Layer 6 of a small transformer language model trained on English Wikipedia (13 layers, counted from 0, width 128). Numbers have three digits each and are written without spaces.
In attention head 2, each number of a token's query is one row of weights dot the token's vector x. The head spreads its attention over the tokens so far by the softmax of query dot key.

Query weights of the head. A number n stands for (n - 500) times 0.0005.
q0: 459425467482506445503648483460572772497483411500527402588536612436554483458769497367503468434699176447503374477440272340620479530425410445503147591441586381493564471285422479737531473477377623593567450680610657527555389805514447555522472382338776520480545520555472546557607524389419345427520444516295378500439576686438517444564536592557416393630357548503441737529521765479319637652500
q1: 460473428367627587523516508633549372708639684598260473686651523403342721532752608450480285444358587606737508712414633512522233508520520663394588430477451645459511848389476370356685426549522538368387622385385265381511402357464313669464588364589777758421351568628528511555305290484297438637294514553569600426442603640638376382388455374524545612191462438508452500358841247468548458623369
q2: 269673392518377466507571444629602500408503593459589672588379345674403580483425639353284513423490536454500342788537349624335507554527538526487715688582556493288484442500546353493556337411538590566665348310450376424399582490594626482535472374634559303529675451356389613617372483583454534556561653507623510541483604555740385583527752262617630562546432522371392332494593484650405420296314
q3: 503402494386466513621600745589513437530291633638303494697493497658403497487579600628480586644460528627313487317417648483500547397464483623557440393356601311565565503225449480376530516507527535493581322432394433487425406616580510546358353518456366324478433400319407522482553457570365494638425440535497361691736556402385510627503626535659385510510766457519417558746685685366420455599394
q4: 577730580634346555423429567327556467484290475578372724622316244459517595489569503476469477634517387533461493441674436346680451571679346445589563344780550671605390441484493811335641667477612476510521440532669423446579299652448366386551426675586579449661500487270612510378598389364532476341619472341583477449561493500483532230209487473429566472454323487575465615461500490475546551430658
q5: 533384774440576496351471741472581556524511523342526536293758475453640522500258652279933462589603338631586440531376448678320393504362574363605519500476331580611517325614439518567566616525480382704496330689682511617538531435311369547402407373319552286486571538497586270547840423522620410594565407374385497601500522373364522663446602617564576415394416228641507466479466542466524607400431
q6: 635470439411544500555579410458254471525529660482537431557504413454582646520430666461420440524577539384609401563445401735279541487530469491398514480484600629458344525459762503524590259564531724537363423321445334345596643297331413710681480547321573427532381602481558316621608319409452773404642585580506400378378476491433476648572510516569557274400437519599500728472580669551526379668538
q7: 637580519453555506387727607494500680479287473654633551580739478408545507477456346427646576467588524184480523506589507524506428385335378363506493529590594481527439404485473779361424324347488506425230563622678380613463587541461434455470655595440386513392211475485319688560539585464417564440407674593566463750449448549542493513459416434540580569366494413474714503568510484708450316565419
q8: 500665366579478269474550198643557469511549580538512687548376563453488636409404611587515469455521472520321375609487561361396374471414331550603536553452506553668403453436448310434452506503401671380412480553481471661596440550723526614590385503436382547706436557559418704401401497464473711460406543728377592529518614489497361583547466460472393377430477481456642516444624540473635427539528
q9: 487559516497431384349676391561373646660474545318540657585585449497451615767437497539437556645480510494530456741398510473406782542596547718328544425386449576493503451494394480368272579385561555426425564453497361474614291559597326628555581324438620451348405585465433506383574567537534359537428428570415338559543624155483429401643586330442613433507421648556530549648687430409482477426742
q10: 381744365484570459512500596534592460459459414452589340664347605441412552555487565478462389523564608420565408548423556971391448450494552428546626412351478712480422602629332494435685393496453618393287497395596291522555543669435624476579598459286403506473657342518422379467658548439369276435550424479524620595560658683372575420581549438550467574530561390465630515409567384383624516461570
q11: 367574265476370572433391410561451351547450453552625568621446290310371612497475506381575475540368399500765488489631378587469361515560612542451500620486468293437514592374494673302576580463649628488571529492553605532537454626506462267569555484543528423662521509571588436572554455718396432696326489526467393518512666562569491685433677538380477515475560475326543481517506471564622301515544
q12: 728444414374506377393310523471487545583594279529606474632316497542445463453444557367577500459717300410310493497471616414399557474692507544557476487247526698646522348528510739605371493653386338517585561612403607655728595722386419656482554392593696329538456535430449436438527520688503605418539585392577406379389557612407429423500487725424478443531541630484358555607521281615573259510486
q13: 364533621548372420430558590671561492367690531473475629473518248434351586577646598323166437273094727533650418456477452684464671566550453674261432384347557726535595769286522382320565446391539590453517655369312418357468391426534349644663440568674432592468638295540337565551487335504214766664300584847469433288791670852589569447735581541326584457357460453458449484616636347612547389619504
q14: 639586500320526503403514513403483705484446475228597327707463487541571563416533301547680464570722427470577461559254447568461364663538630335642409361385450301551468419529322541398653462174420567636348547513608615436576546547416490548332321478589556428539564451434468661420517458570646595532500645285684383480721566260476402513476358440607438594660339583616525743529536655293485574580648
q15: 696509572323424354581465379575420437456412627468637380379554549515357685640400560634470363385539736350415549601386564336489298573530582626712452582486578515403595684435426500448406500517674488482417612598478465596406537506491512599434576500635554527594631412446485399652437452579383544418476535429398480500579485528407652419588529298626571560389520420479412649528400443418193593566388
q16: 678473580585343321631483577640616371551412683701448490371518433530517556577565406540386432359372566533532433539572291550425483500486507662556580347556520712460568812708468358293300316450465742476557487594453551420579464402584564626500493571511621620365578319539644373526406663545536473380425563609653468279449517432465384340530576447265624406439605423466504436716684295293290527294662
q17: 449465342516584446389509573622421403430426569442532484490429534698283658571454538290335568436335463503697591482514555736497590634365532550549551382654723534533310587491366468474543513543289444532542561551500364660533618398292343554564297681487665578277675690657497613506379481609562494529275474494506491569562641420411558469621482546395470484363455476500555494605483412439259503586549
q18: 413400307493516621537612276684573507474612612612635619459382597368432546401714504463628617468448591577581489608447443540582426575376489529640307575510724510511539474598475465454503586547519554668635346500381243426616417313384409611589676496436618716513436530335384309198503305444201438496479465606430634326531444555684437323642437487500470409546688436370377465802637381581550527448449
q19: 487484628490413519420447475512439534562509510631331538486347356544128649364440778547676533526580584460192657632566402507497403406624704629362542456597583465443551466581497580562529639432497565477418368431616677720558594366352438572567685493385458506634396567582552630600449455623408371572462439463418410305428513545353474417556433442273527435493497639434451503530460594646391696394573
q20: 493369642490376443474384523357713545381371346737534626428550614460493678473475391549510570644405411428393624522386583430219483536497455440519657629439331350475544525341409581593689470481403493732621549684412503310687603407626533569478469303580516701571500661619370471419565646428445367307457445397665360537447667389395747520173587585427455507413596544450524466353556503459582615531591
q21: 493558589496676414373520373457474629468608496507589388544331457503470286475475340460600545630576337148314429429579599425542615585723346245474503554487596289460645262458411497588556429597350383639592424542686621747530546635483510489535518299223425384539423418579839333567570611441642510549571516315605736548568587416500475650476490490468608434465467366578476548683471513637367433556464
q22: 651379497295494422427453388503461725478420602559663493540438464620780465389390469622459439372507471582438441417533660595442503567642414481298424704681549450706503504385328531545429658531695523497350421519433324427370601257459487602581621592584626642400660290523555500365305449442455654465520373380531545658406682618541448638310526579388297493395355345507566616671649484535676470407316
q23: 319576432559663813562513531500564518536556384593321557452534457450616523272393503357449413624641473552568693488336588460418422626513571476528370547281426487557416452593579270520512696486181728348608617503523397460692466384416519555385552694520573294378359445500513546503500490315704528601405474577479437465550545524478542586547485447536646387559317601266500565512607402500592478532480
q24: 453572414429625629497539513548601481558426383393751728740313487646487308439413450523424419537407779545557524378449446719516353529441571450465557542541557549438485647425486321463291399790741561554564494342617519410443620484507429641527446446432503431443716683440473625368470450420279552314428536529436397643490423494397443490526579535309585510217406405444567460522452386682489788503607
q25: 439484506387494550472419280393630630471649467595475519527315549580509519748460458463541455622716600725494503422441445471473455466598352562439465506506436249689571396426689557645440444376541284596532466488559401387367723509513564399471648623399359591650451416578452442731577487414464328620522713554445420500506519370284455558531530469533473391709458383441622465650668485474563333337451
q26: 500636385478445392507639409507410431343542211516496496434296441645369471555477423479489480482330519695408489442441370448541401319471371805535460571579545428364439515575571511371621600646657271507593242697789567412490555319430696689719482379392493500321489397579518468490321681591645578470518605483750248728340372490529596497588358381526716668582400584375673637510579434673528447464477
q27: 390534438216519415354490563592608444465657578496497584376569418597487716685554368553404609538466410523577286497582588621426355513677549625615413547503401575582349522426475226462469754412513697490570361240411467384422591594767381533695552655578328466308563546441309745598566390365380547444510516441594471507520255599589399490617408665486584420458497554517420528419596536719311436355642
q28: 565316469369515494646377515395607414533522427618580513387384605582509578533540364450526395373449335540363438669647493470524610535561233650426516362311426535430401639756550317435578285399621491490480565485300509587463381359536484558394608552659302487546746564595663553399400658477464355841348497500603392573582435482455360608516543478507543328510506571611568467479704506624511544542567
q29: 603608524370537496599535493561625386552755606492500483459717527510472436382386589548444655364782407547436673334696219620483525462542357546305457559306585535507296418540377778407541472701669479479702503526540455473473540410496538658355450500239427357423601698470650469513301581468789476558476407406422381445559486586500675263397305442268430774511497334538482581497507614557527342550441
q30: 433329561544443440423529513638261653494497452450424536173603302588461365429364544529510500432680493519419708497682371466418473268540321593535258448516526510695428341528335523527671454392739510453463558559662506671478500454513545450320520403483598378538599551585598519645574423453299497364369536430677712418677557407503375535526382487582705355493560688408581469456645589601485513694645
q31: 561551543490626452429337309620598418476410262411576437371524276556512251442453581543631509494494339647490624461340428583449481663557591548366365397545718494470425618440444401610503456690532612545382586569437410525597558669639540279673484545572355465673285542421552565373558474452520553634497555546482452600456590610628562608559396580441572603123582391506306450597447594299496516558533

Each question shows a short text with each token's key, already scaled and adjusted for position as the last token sees it. A number n stands for (n - 500) times 0.002.

Then comes the last token's vector x. A number n stands for (n - 500) times 0.014.

0 " his": 435171192497607445380529406419559461539227462588406508424588618522604450383532477503507499368530
1 " are": 509202326528753485264536417386472597530309515500425470418675671422592414444707613514501518480481
2 "as": 555139382528721661375536425364314537513290591376494482405623614589543442439661596467376658545584
3 " of": 489245296560717649413528437365385524460344635584488551421687448486503393441550575534497638624586
4 " ex": 425207340536519556469625509269415570398466498554438546407712606437560359394680490582340467497608
5 "per": 588218442469621615391470450353463582392363554502364580396631497504544428364603552486331521528573
6 "t": 560148398545679580472572581345367500531366624472326546354696543544506442454602580466422468559634
7 "ise": 510179363504771512328579430274402535524342555430359582417720501578557401434590646514477606589643
x: 534692480307532539535506508599616242446451404562416436377392325483503735613523482601424534478287660403379397588639696581536501534590641547460525599426428616342517670518579356428426516400650419440474530449320191447517544330393433389673560891499615608415585498660340546610401405571420561552410445497444413495711629511381606419542466610429545499423479431593518549420687454460606494417503
Which token does the last token look at most? 4 " ex"

0 "ual": 463183213520588485440537413468551512515252474596381498430661582521593454344550516476463497384539
1 " by": 491246176507677559409639507390447513535224551523442480552687547364589411351545484444476568517481
2 " contin": 401167335617557343399634432270417510490311511517350551401530500438608299391685506585411647396441
3 "u": 552104335515639671428449359359381501571268580404431564296608529587439456551648634585446523632546
4 "ing": 505245233559657514400528336343421493635294548450380506406613552501525419527547686481451565629579
5 " to": 459274250591715578333489499396488472534281531474477415506658533436496443475591493564540618554616
6 " writ": 456152298547529516479651443386383502443465498498381524423525445388400341451642654569415505476578
7 "e": 497194379492700504391547411328315503489300615429327554424744497524532408465559716534477618634582
x: 427623506328421639542439433460521154581513435601368405631456441425475763545517435594447473495317653402406448565666641682506560466566633726457517518374390579425541583481662366413467575452619346381391568458354406308378723384497507421713562819403500624369517535643328557645379484578539497496420335442450528665577518402537629460686392561545511537402508471528665447384580472400614478420554
Which two tokens does the last token look at most, in order? 2 " contin", 6 " writ"

0 " were": 444172187501671506384534391373565478514256451561373501454610591468604460343562502494459515390506
1 " s": 437248175601578369490542571363360448432359521375375520505565540441500420375659497472404645424527
2 "elf": 524287395602530530408557479381391465428337647467498569391596485490533443310702492583529573583471
3 "-d": 555214310679562573473548477305412550478452556413326609507507470476556417331595532598416495518540
4 "es": 663297270604670565407518484315334597614405557472334560572720565535664441271568331547366498522584
5 "c": 603273306636598645469569555305335436650312667414349616523617569588560478297604409552426485525478
6 "rib": 596213314566561607298500412340352440559357581440485538480536520560394438322608443598430473472600
7 "ed": 571176369566603501289544473402355594659327512431381505477656503569521318422600723453443638617521
x: 518583495396443494590463480594498329589523579692375509596451420475508838637595578582442639353326652366394427584582581552465646540472627588434547623410391568443650617502589501489452543328445361363422578367422374418442833445585403481696591751420437686358623444543273538500424392629393516541487296465396540501568519563415671426578590697436474461304451402524458409543642304456517487326473
Which token does the last token look at most? 1 " s"

0 " the": 439152204508615471408516415435559496555222432594403491438611604534610452357557475449509481364508
1 " Sp": 569294258543577443393664516392484547556284537539433396467562603585475356468638552435500487299551
2 "an": 573243336496499567433622573439425507538288579524475483443583533673569377438651660407482482443543
3 "ish": 435132338455612523372704521430375459555265506472352379375581502675556454426626576502530475522654
4 ".": 467231246487638613461553427338388550569262537489383545432593555446614387496583506496436553425564
5 " She": 435247218372640695477548300301507452435171602471395542388441677459634391580571507538586637357603
6 " also": 401222277419612597393655377295435400382286484539454530336484565417573391538663676470542579469545
7 " t": 361271268552625401445645495325482350404398570423376547534458544412524487430567616549418567458536
x: 466626448418520501519587465462529411348557395624323425321326494371500562745558464670415414491326648355490553462509693548473534481465547394550625550550397465460445627611617458475567636502628462551308522442314356408488597482434518463435642877398386657437527571587292495322416543424648463614553435557418316511551327528378838348608527551583514523502532534376558481549408565513679446497550
Which token does the last token look at most? 7 " t"

0 " not": 442158224509578482425521379422530464495250442569397501444619549480543434337594488474441515325534
1 " pre": 488196331635570565481544484260390478352405441466366480387615548409589331395710443633450465467574
2 "v": 578295318619548541406556452295345490423313522478388422424622497419476338349679475545462366597582
3 "ious": 556203198611637584467526393387359510515309616459297539524597433494491362413586650530556572609526
4 "ly": 464236299526676532400665476319384446550298484403341516450640542546544338397664644541544676606545
5 " of": 507269169617660569454563489386322481520273665559433518473724464422501390365537535495489602577558
6 "fer": 569152318558680530315649418289431515451279581483426601466667389554492287422600555488399673517494
7 "ed": 537222311541610554330527424350361514618226623454399531475751414442544358369627639475457589641411
x: 570623447363478540595455357495432424583543602636306431597395563471497811592606565646492470397461741524430454537677656548455634510495646672440504529529387570454422744492524402407316590350526453343402593405472299492434661384585494523536550784375451625272690508523390641545369445464376437455319392398462545491595570529523665342523429515372438490463633372525555482451664341422537488334643
Which token does the last token look at most, and with what share of its attention? 1 " pre", with about 50%

0 "ish": 439143213499575484414565413464513484526229441580379464438604569567597458341542486482466462364575
1 " w": 474214319636554393353537399289485444487289513410312465395480558574526424503666542603454512391474
2 "omen": 503208401462650545477465400375417557439282569413337539412604507516583366408599634494467574567514
3 " in": 477301340604686510484468416415408518544312526521445522461684520468454406414582486534444512550553
4 " the": 515157333552705523399471497374475572595288484535434533441649554606577417356647540484521590572493
5 " New": 498207352571592663353528519435527687590300477589413380380695560642492299426643542533473458480563
6 " World": 473206339681560612440600583474486659527260524553390382352560530604525352461659598541508425494642
7 " had": 371258380571676508327569422318546457509317579505397452329538589426563391475654573605520605458620
x: 585772460350535476662445520389517574352445443473432537285338369407481619721533478587379534465379691354428441603614710612610574510539680461658574621426476572454337621426512522529421628453667389436512472356399436492438585327457690519641608793436453591343625446683433453392484442359507308585433430398530361585610486538369617534545437609426570608426475399481582487533461382424598339520511
Which token does the last token look at most, and with what share of its attention? 7 " had", with about 50%

0 "o": 505154200524575478423519381439538472508230473579385501447603576534576466362533473467464482365538
1 " Re": 603224335604572453331594381375486466374279599555409537318532587513538332472627440612461457463399
2 "id": 516274459687612586390528439420454572525248527546393494461578494510566330437632505559373356585521
3 " on": 421293292615605621434523400389479525554208581566427390474613533412486429451619483538488460549569
4 " b": 392241308566539444370500440287488612445282490468387505483566459484396455394678462525421478446493
5 "ass": 541185316494641432367582481470342565466345566485444536423565485657406468384546493545481437521512
6 " gu": 427190334582510413407562447369467493482331516416401511342556560511462458458596631667488577424580
7 "it": 547197456473673471442599397466435517489335576426394534392571554632331422489522700595432433521541
x: 575596362202504547446610468627496476524554347555346463438423380415393723580721362509353550588355587513505553649624666676684651560526525716520770504445409436515505516502600386505635443418385562429587390389478312498411567523442635451609556782417412550474427573511501461335374489386507491499489300531531300417551475552401701489568493514538482414232530572579524465369615351498459621521537
Which token does the last token look at most? 6 " gu"

0 " B": 466178188551571444401526395428566509508220493599384497466609585556559467348533471456458458357501
1 "ad": 528171357504507530427492445423371573546251640589401516440542524585524269377545522461401497487475
2 "g": 607183314509617508419532536418479455635258595475388482432551535688466328441502519478462370476553
3 "er": 618264252544657488353576520379491541582193588585376502444658467594410351511500428358352522603559
4 " on": 377292354588511601405551475402479563547275500605463400437584529400529399473626530523488508510530
5 " b": 420241335590537433352494447311497625446312492450395502479559449478377459405679460527445466458494
6 "ass": 549184328494633428366593481466355567463351574483441546421554481642408466391542497531486436517509
7 " gu": 424200342586502414403568454384470493487338516410408524339550558502454460467598627658496579429578
x: 526614441294540529520486348454470710517594498451374505506473431491483637649579432461299438448326633371500449392671614601585605635462545409718629509519570530388409652501547462534594690484711504447504416362365363547356485486504503361592632716352466563424459645458419357374369488546516527584593407500459313403697505440353623406613417621594457557367622514500634327481487332334604455460770
Which token does the last token look at most, and with what share of its attention? 5 " b", with about 30%

0 ").": 439164213522601524412530363436503510530236475565391551428611557517609420381544483479426477331548
1 " He": 496284226431650628417502358254522408467187611470373640358391656498653423570528497507578664392598
2 " is": 465335292434706498368537359240482579529313451487443450442573685339550461393620584446452572417481
3 " a": 453306297398682453407488557258337457546348460536540482532630633487524451315608593502520693598469
4 " lead": 305131362580503368285592433286268589536361478499492527409545499513642306386688559568502504520471
5 "ing": 474260305523605455299557460384302596686296545453477500396696582634557359394633595496568470556456
6 " a": 496249371506620391342502571383373455624356511508572473467694673485518387334648549549633637569382
7 "uthor": 479156450560581572442508420379467621484304569516474583425637544481455329435623647493451528490354
x: 491474378359430482598454396453457360630524395581418509273466597577490780616733499492415542277330699525467505638656671548551640548628566730544622610547470432310499527590432461410404529343545532553675434441413324465510482371415388368522761701615400462402573497498433579489322517614522557426498360370469402425627616559321606513393509559374496477480523582475551448606567362304535457533634
Which token does the last token look at most? 6 " a"

0 "f": 516177188564563483429519410446541467510245470594393507467625577530566454360520484464441476363528
1 "ly": 600212264516665617389597462341419466582245576486367570552662504526563292464613559432464645593605
2 "s": 666202254546645525403604476403378475600258635430343540491697555584466396374616541452544598541562
3 " in": 452342332580681554407480454408372508552325522578504525472718550431465345387606458487424495587517
4 " December": 521218351629612600417491438302395587550263506559424486457567456455463280437590530586363590487562
5 " ": 509250463683652525510524470336435599472309589558424615455633475524497264478576569521387591507585
6 "19": 506297474614620599549635483294541593488232597487464641359602525518482335381583500548440534531517
7 "89": 471256480621677588458578473351518552499240597550355627463605506517433338379521537529473564587520
x: 590472447310561440614507513480457281568370595473301476365468566403572519634549569543397515561409523333367383535666742665455651448523659471627602690528521611403526598562529474457495580365503378390520441445446163565445660410415500385664566597496420636297525591522398463577310455409548398578474377347349561400556550442327722464477360671544669539325569499657430611622508485532563450554652
Which token does the last token look at most, and with what share of its attention? 0 "f", with about 40%

0 "ation": 471149208537596508407529378446533494500246470581387526440625572531570436350533503493455456369550
1 " of": 514188257574678663436560437380417499532288652566405590384741476553492369388558585528500628582601
2 " c": 446206341694538519450628381310553498587380498478410612453569558506475480349641506632302561386560
3 "ann": 469140454516717680395554475398505451554278461431482491524579570604449470417484573722355448381630
4 "ib": 585183357583623605463571472378455600561304524405427517480559494550400447492591606627314533480611
5 "al": 513247319582646610365559477445438626594300585526377476495725544614416412477543581457387564565591
6 "ism": 474176457552634547418548443397422611592311501460358504401606465540465483436581583607375546520632
7 " and": 480257326412646630444585467410469555615243641502408657463654585541570443537571601568523588592558
x: 544603452364452516633434519421503290491413532694365471446434299431500661550588499619377384662324542365432542560667682679543558605523588429482672660477521588437402617509487439366555554570643467535568427422358318446435624404380428513698659696344529613405597451640410385509397551392662486578482382611445495539537512719357678412370374589261430507439496323591546494479520339521623400475554
Which token does the last token look at most? 2 " c"

0 " b": 439173184548573420392531417409568517491232461557392524477586562544552476337545462468459458353493
1 "as": 630217364520594554459594446453333576549338638404420532494615577607537506357562473561437551468514
2 "ic": 566153430537617544315619417453372561567334636464463534415622532622345444348557542491492435560469
3 " \"": 485260366575628469368515479479339527540323556552441494496575561396572429404621544629424516488580
4 "f": 610336294665579420435525483351412533601366609478455514564546570493611396444662591482478577350504
5 "em": 578344363512471567473408507435354554542367564431424517528627550446591458381626557603430565432601
6 "in": 592224369596674603474535425410385510460408700433429488375616595487493493381599584523392422462529
7 "ine": 573148446562697545364516359446352508492420614549459578485681465577567454500639677549452540599593
x: 590536403350366552522536402566536342621393536490319416617460359420555751623618436534344393550340623414432392583614691542453552556788600613443499452441403567358527582619520418532371519410526553486534408387241501296533627407443574457791555665554558642376566511665345491599345436503497489644460383397400380524645501677432604451681302598443471605318437545555489456550601442452619507467559
Which token does the last token look at most, and with what share of its attention? 5 "em", with about 40%

0 "ished": 431149212521597487413536388420536491535234462588373492424628544531598432342543500508458468380541
1 " by": 516225152458700613373584480329425448549207568453432464502668490470490393289505492476524575527447
2 " L": 494166280617592524310526405362528495561261544466442440398532547529460374497596519545397580390440
3 "iver": 597195290594592607381434415478629443596300470485316513433578513500479392529468353570311467447525
4 "ight": 475093387574617677308561460396464496542279397497370440434526479560488331528508625472491523472570
5 " (": 461299288580650555420574476408444541475268608518480536414601517397530344507647455547449493486574
6 "W": 485346317591609491458515415290493632497248556479381495399526596545524355521664627530477554422502
7 ".": 519233252567645516348452496346437497506349463483437453384580515466493364531515505477372499491579
x: 484429434340505517540479549498412508463488328514465415450495660427507510574678433621569554586395732383534383489640726540619704473614563512531508655508410565468489392449533509550513502505647255338558541328448649467485825423457609446457651757293521454422505639480487408332479528519672447614567388455329413533495322586440731346409450406440431402305547495655479524391589333417548660533569
Which token does the last token look at most? 0 "ished"

0 ".": 455162191529615528419529406419500492533191476551380523427610565516581436352534448468432488352547
1 " Th": 400292200495566635496573404334452452415163565473387488539521559512596283471530545395523481406481
2 "rough": 457317198524605652512622325410556424517216691551382480386568473469581279528471490509540565500521
3 " direct": 396134295492521543352559346340480520486345530510506513286633450449486268346605577534443546394447
4 " c": 396235325642521513449626373337521472642354512459448581426589579462475469366649540632402540379488
5 "or": 497233403577624592381568428370520568562285510415537575612562640534450365423493408612368430477493
6 "res": 597229333552642624463651437407384465486379428380412571547564585524394467430600469627350492516543
7 "p": 589295422591624529310615543378416398566275561444379538536588505597416389327577517549427493526466
x: 361402448348490480507563284398625440631447532549432431559579470500445518623590546497324545590418622343469394590496667681516592619535638474381519516464602599431368591457431564489474637442357460520318432489368349628446721427492533377536715813306474647402613660508307572400426529254388454438346401570404463423597641439339716538631684624476595355363581589544639468503638468557490511564416
Which token does the last token look at most, and with what share of its attention? 4 " c", with about 40%

0 " was": 451195183487658503400529390360566494521233461562378489457595608466593465351567492487454507355503
1 " b": 428261218579562376332572535242467591455306536386433606561476522497502493374618526486386544453457
2 "orn": 500263353519608475381559553401436652496274672462391557456492534557555472380453585513443530509495
3 " in": 412330357506667552365538447422428571563299544485485440447626556481455393367620470505413517484469
4 " L": 532210349648568498353439403310578555534342506503439446453543525555406392513576498589416600431517
5 "l": 570188350576520532439370445420638426607297495433408453452550505600427388547490374544392550429519
6 "er": 657172298648523506404444423438591535625297467453388495499556428536343374525500414415399572528581
7 "en": 610177339555511618368482494428489489606286491524319501500594502513439384572498473400415605566569
x: 414608294383654510512398384539555416553481375542417373484423551276489679527687507609505429492520631428309487439656643526641663477635598642471554541423524652405395503579571470576273560460491549387478340390376307557637686583454541479542684559371587453356740556535489508433465540560411454489548320389263477494648592625253719502547549540509562445304608422480479569461391542387618584350584
Which token does the last token look at most, and with what share of its attention? 5 "l", with about 40%

0 " and": 460155165484609510413551405422549482542196487578390531443621589506593468379551487471478510388542
1 " were": 512245230492805551348586382252467497546331507445350515508567577389589428399594590494428656498470
2 " s": 436257162596608357495548557362372439444354530376367512483569542459529426376637510451391661411529
3 "elf": 530276372589535530414570466375391464432330645470502573372587491489546438318694510580520577572471
4 "-d": 556204300683580572470550467311429546489445563406323615484521479489554409337596546594406490517541
5 "es": 665294259594690569404509469323350589619390558476336562558740573536662432274569334541359490527571
6 "c": 598267301636609649466571550313346425653304672415352618507627573592553470299602415551423480530472
7 "rib": 596218318566566609294490408349364442559349585443495535472546521562398438320607451593422469473592
x: 451462525397453485560353403570547457407360454545377486511371472473529650594699605470340591399396677546474320620421664499411650521529640488535521608476601679484503513637659487685684574381474435413395497493348389509373745437468279312658636805565483617310554712524395502477457481483394470520460418471457503338537549616496499497639568648330433336276517622473698487613565306428478543443453
Which token does the last token look at most? 5 "es"

0 "ions": 460161221532602484421500368443527481520251469594389525441638567519565441363518478495460499367550
1 " the": 438161323481704510405457410376487474589250417495443533449566621542580360425627574458583586460452
2 " ": 539234384695642431460596490408387564555384694556455461448564594482635350476645618542474537514499
3 "er": 647292388530488476501702468468525551534288489455440522595599515495622358359639533494497518522474
4 "ad": 596082461625526561474496381422379527516336586450423585579525524537566315465674625495478559494510
5 "ic": 597215336551559507398598432455413540688331565416458549413692555642446412464584497431521423487522
6 "ation": 485182435553619609330571463406422564589326581522438529474650622566513391455603611519501489569534
7 " of": 494271332540671609430584495435450565558342647572457587443772495538510374448560604548534614626570
x: 541638526411453508635556486501515384621579423584386445499565324327436832568722386629373450657309624423374400566591686662446596494551551596626544629537488591399430646453552418319422502486656492460400460438445393476521599448391420472709660720319506564402610400704368439436318494390551519575386408473386456668555612597407549443552304447340556477442551450561482459476613348420625347531557
Which token does the last token look at most? 3 "er"

0 "ard": 483133225537577490411518407444536495520225455570398476480628563519569440361532511481440483357526
1 " T": 444203339620634522416512476371533460470265643493396429505562625531498425444610592502422470450558
2 ".": 547225287577687557428527549323462484506304536532414504443629519493494422455542536490324504536623
3 " Be": 494263340536666513329540388297482418425251539497424487422582609533562380526637579527387424419551
4 "h": 644285254579570461361566496453507540460211616490397441431499512519395469397573469616457419460597
5 "r": 602212360560626503435618444442521478475293618446335469423547465580366367462609444499482470540615
6 "man": 604220382600670511470516436356439584478161579517316444506608479465447375491500551449434574551620
7 " A": 462288392544580428387476462318471521525213598548483445459648624453385394450585532531496551523532
x: 556527346412533470518474447467403378358572488562345335418431445517467703695618429801507396683429593390384562455681702594565620567490618420677562638413563453286317624710491493616484474479461530378631555403415371524443495508458668291659681609386582550482511588443350498433325525476468407550448510364340461443644461575345597515564497500499486507460477408519568385435498422504598553427631
Which two tokens does the last token look at most, in order? 0 "ard", 7 " A"

0 " their": 428142201500612455385541405438544482555264443579403506426619622516613438363555489519519504383523
1 " r": 441221258591571350299582565397492522448353581406400479370554519527543333350640529429535443467559
2 "ights": 558222359570660490261585385356327586475348603382381578431621514538555391324670517499514460465510
3 ",": 563220248441654596386506469421431532540275643454461653451590549464523322480558555519482522525568
4 " most": 371191322480591590519544442370384443562288371507465586452681513535687313389637658421545673400458
5 " not": 414208327514575518451599412403387446461366455440530579442667460425474295473720609439409658441565
6 "ab": 628179271555603549495457367417409545544320616362419540516599503516479474445530653591485647540586
7 "ly": 459203231450681589478681423342416445617255494427408557461691507563607301487595698448568717557570
x: 556602435460585460575435562380321355519520497529363557410310487444560672615504620653444509444312568420374497511474628700496609614621542675498568613447355735435389667478631511336334561299702464559439603298355326484483643460408480433554582697398549690261523447593394534510395555494444456598503325534456423579503540593382669424650386611436550487490566257701421500532556408473531522448575
Which token does the last token look at most, and with what share of its attention? 4 " most", with about 40%

0 " first": 444158174552592477401522409420545465477249440602382502438615565522598424363562523476507461369502
1 " school": 352173327590592533300570487385490576453249560433451598371512594537567331424617556492543543483596
2 " for": 447250328608688509302564498475443453560292588500430545440699514498426401456614544570499552573453
3 " ind": 362153376616596499476518429370374516490450431503382594460574423440532314393648565635309561516472
4 "ig": 532197332494601594547452481358431494637365505446403571510671620626458335493604473606386488564534
5 "en": 595200408541650640385504501509354522572332540472452630491656500574487377431659609428414625628540
6 "ous": 444190380553554546380550455401404519608331515526420550494712422604504391441534611560510654642523
7 " g": 387162317586578403396482520317489504494353473412362486436605512488411439377600572580498514388541
x: 577544335321402550538572456362417428352479533478393448385334346493435693758562590688478433516311698441410367429621610626541661579447569559606656538431537518413482624498470484454522640418522426400563440433403498504570515573481490367493739655442445593307597521603398495365363425508735520624408414430444479422692413474537623526651465675519528354363564504505620297607438453299618506476555
Which two tokens does the last token look at most, in order? 3 " ind", 7 " g"

0 ",": 487147179498601517430529404414549491533198505590412556433621581519574417377533472456433496376561
1 " which": 421227182407663638450624371294485473540235486485405620491565599479551327470628712386464661464603
2 " only": 383131204485624535365645387282382377465267453486463556424590480515516312480673698453540646491460
3 " played": 317148301481630515247519388206351517419291511468482567330663493486509390425644663485476553524609
4 " c": 369211311620572476393593351269490468596422481393392579433578549489438475367658579653388597440489
5 "over": 463275293562675588381566403351484526485354555509408589444537489578430379340541574593353473536538
6 " v": 438262354595646456411480480329426548368374501395425466494675484413519410473588633603386490422530
7 "ers": 525357270510596455480586437514452575372432565364345665463615484431364557377699575489346594509542
x: 485643556373547649367520444659393375614553477454324403317344429417422706521660533565595509471462663368380530666614558599473651455555628396516649554637593435478477608527639440309527533399600456329439324399415345397402493447462656390614600833351425513399594486431471525462399528531566403500549384611505438428707400703418592494479563523493519542339458405390484426640633447244688627550505
Which token does the last token look at most, and with what share of its attention? 6 " v", with about 50%

0 "85": 431145230535595516430568429421563501509216492570381506443605572520581433350536479481452458368546
1 " M": 458194374556612522386447408325462450475195589511360496349580479624491470366603571569478613382528
2 "ick": 526105389508692557457444417352404473445338576468405472405554467597519398537548554456383483452551
3 " and": 515241196434579569428533392351500493546220644541395552437616464476569476546627537455537592561552
4 " Phil": 456145317557595547382553440305488493537222511526427504385607509494569362458496478577395544387650
5 " were": 492242245528775531311531374284547492489331495500408480464572555386557447436615575525469599496479
6 " in": 441336208602689557452494499398434543571370539522545529491662603367551407314650448470323549493515
7 " A": 509251322579541410351391490292490563597367546544540487510612606469475384356644546533497652511587
x: 600428544355413525544445410561427386337548413608413289399480496524481639601655443708603405493362470526317556276673745563539631644595665498679480644428600577409430549529438473581437569462377509363653520408384500473437536498421649317581658658319566620561546528380403443547398451536606384513463513381272362504552567525443645547670479601469400534397527473515484422513624410384646394463596
Which token does the last token look at most, and with what share of its attention? 7 " A", with about 30%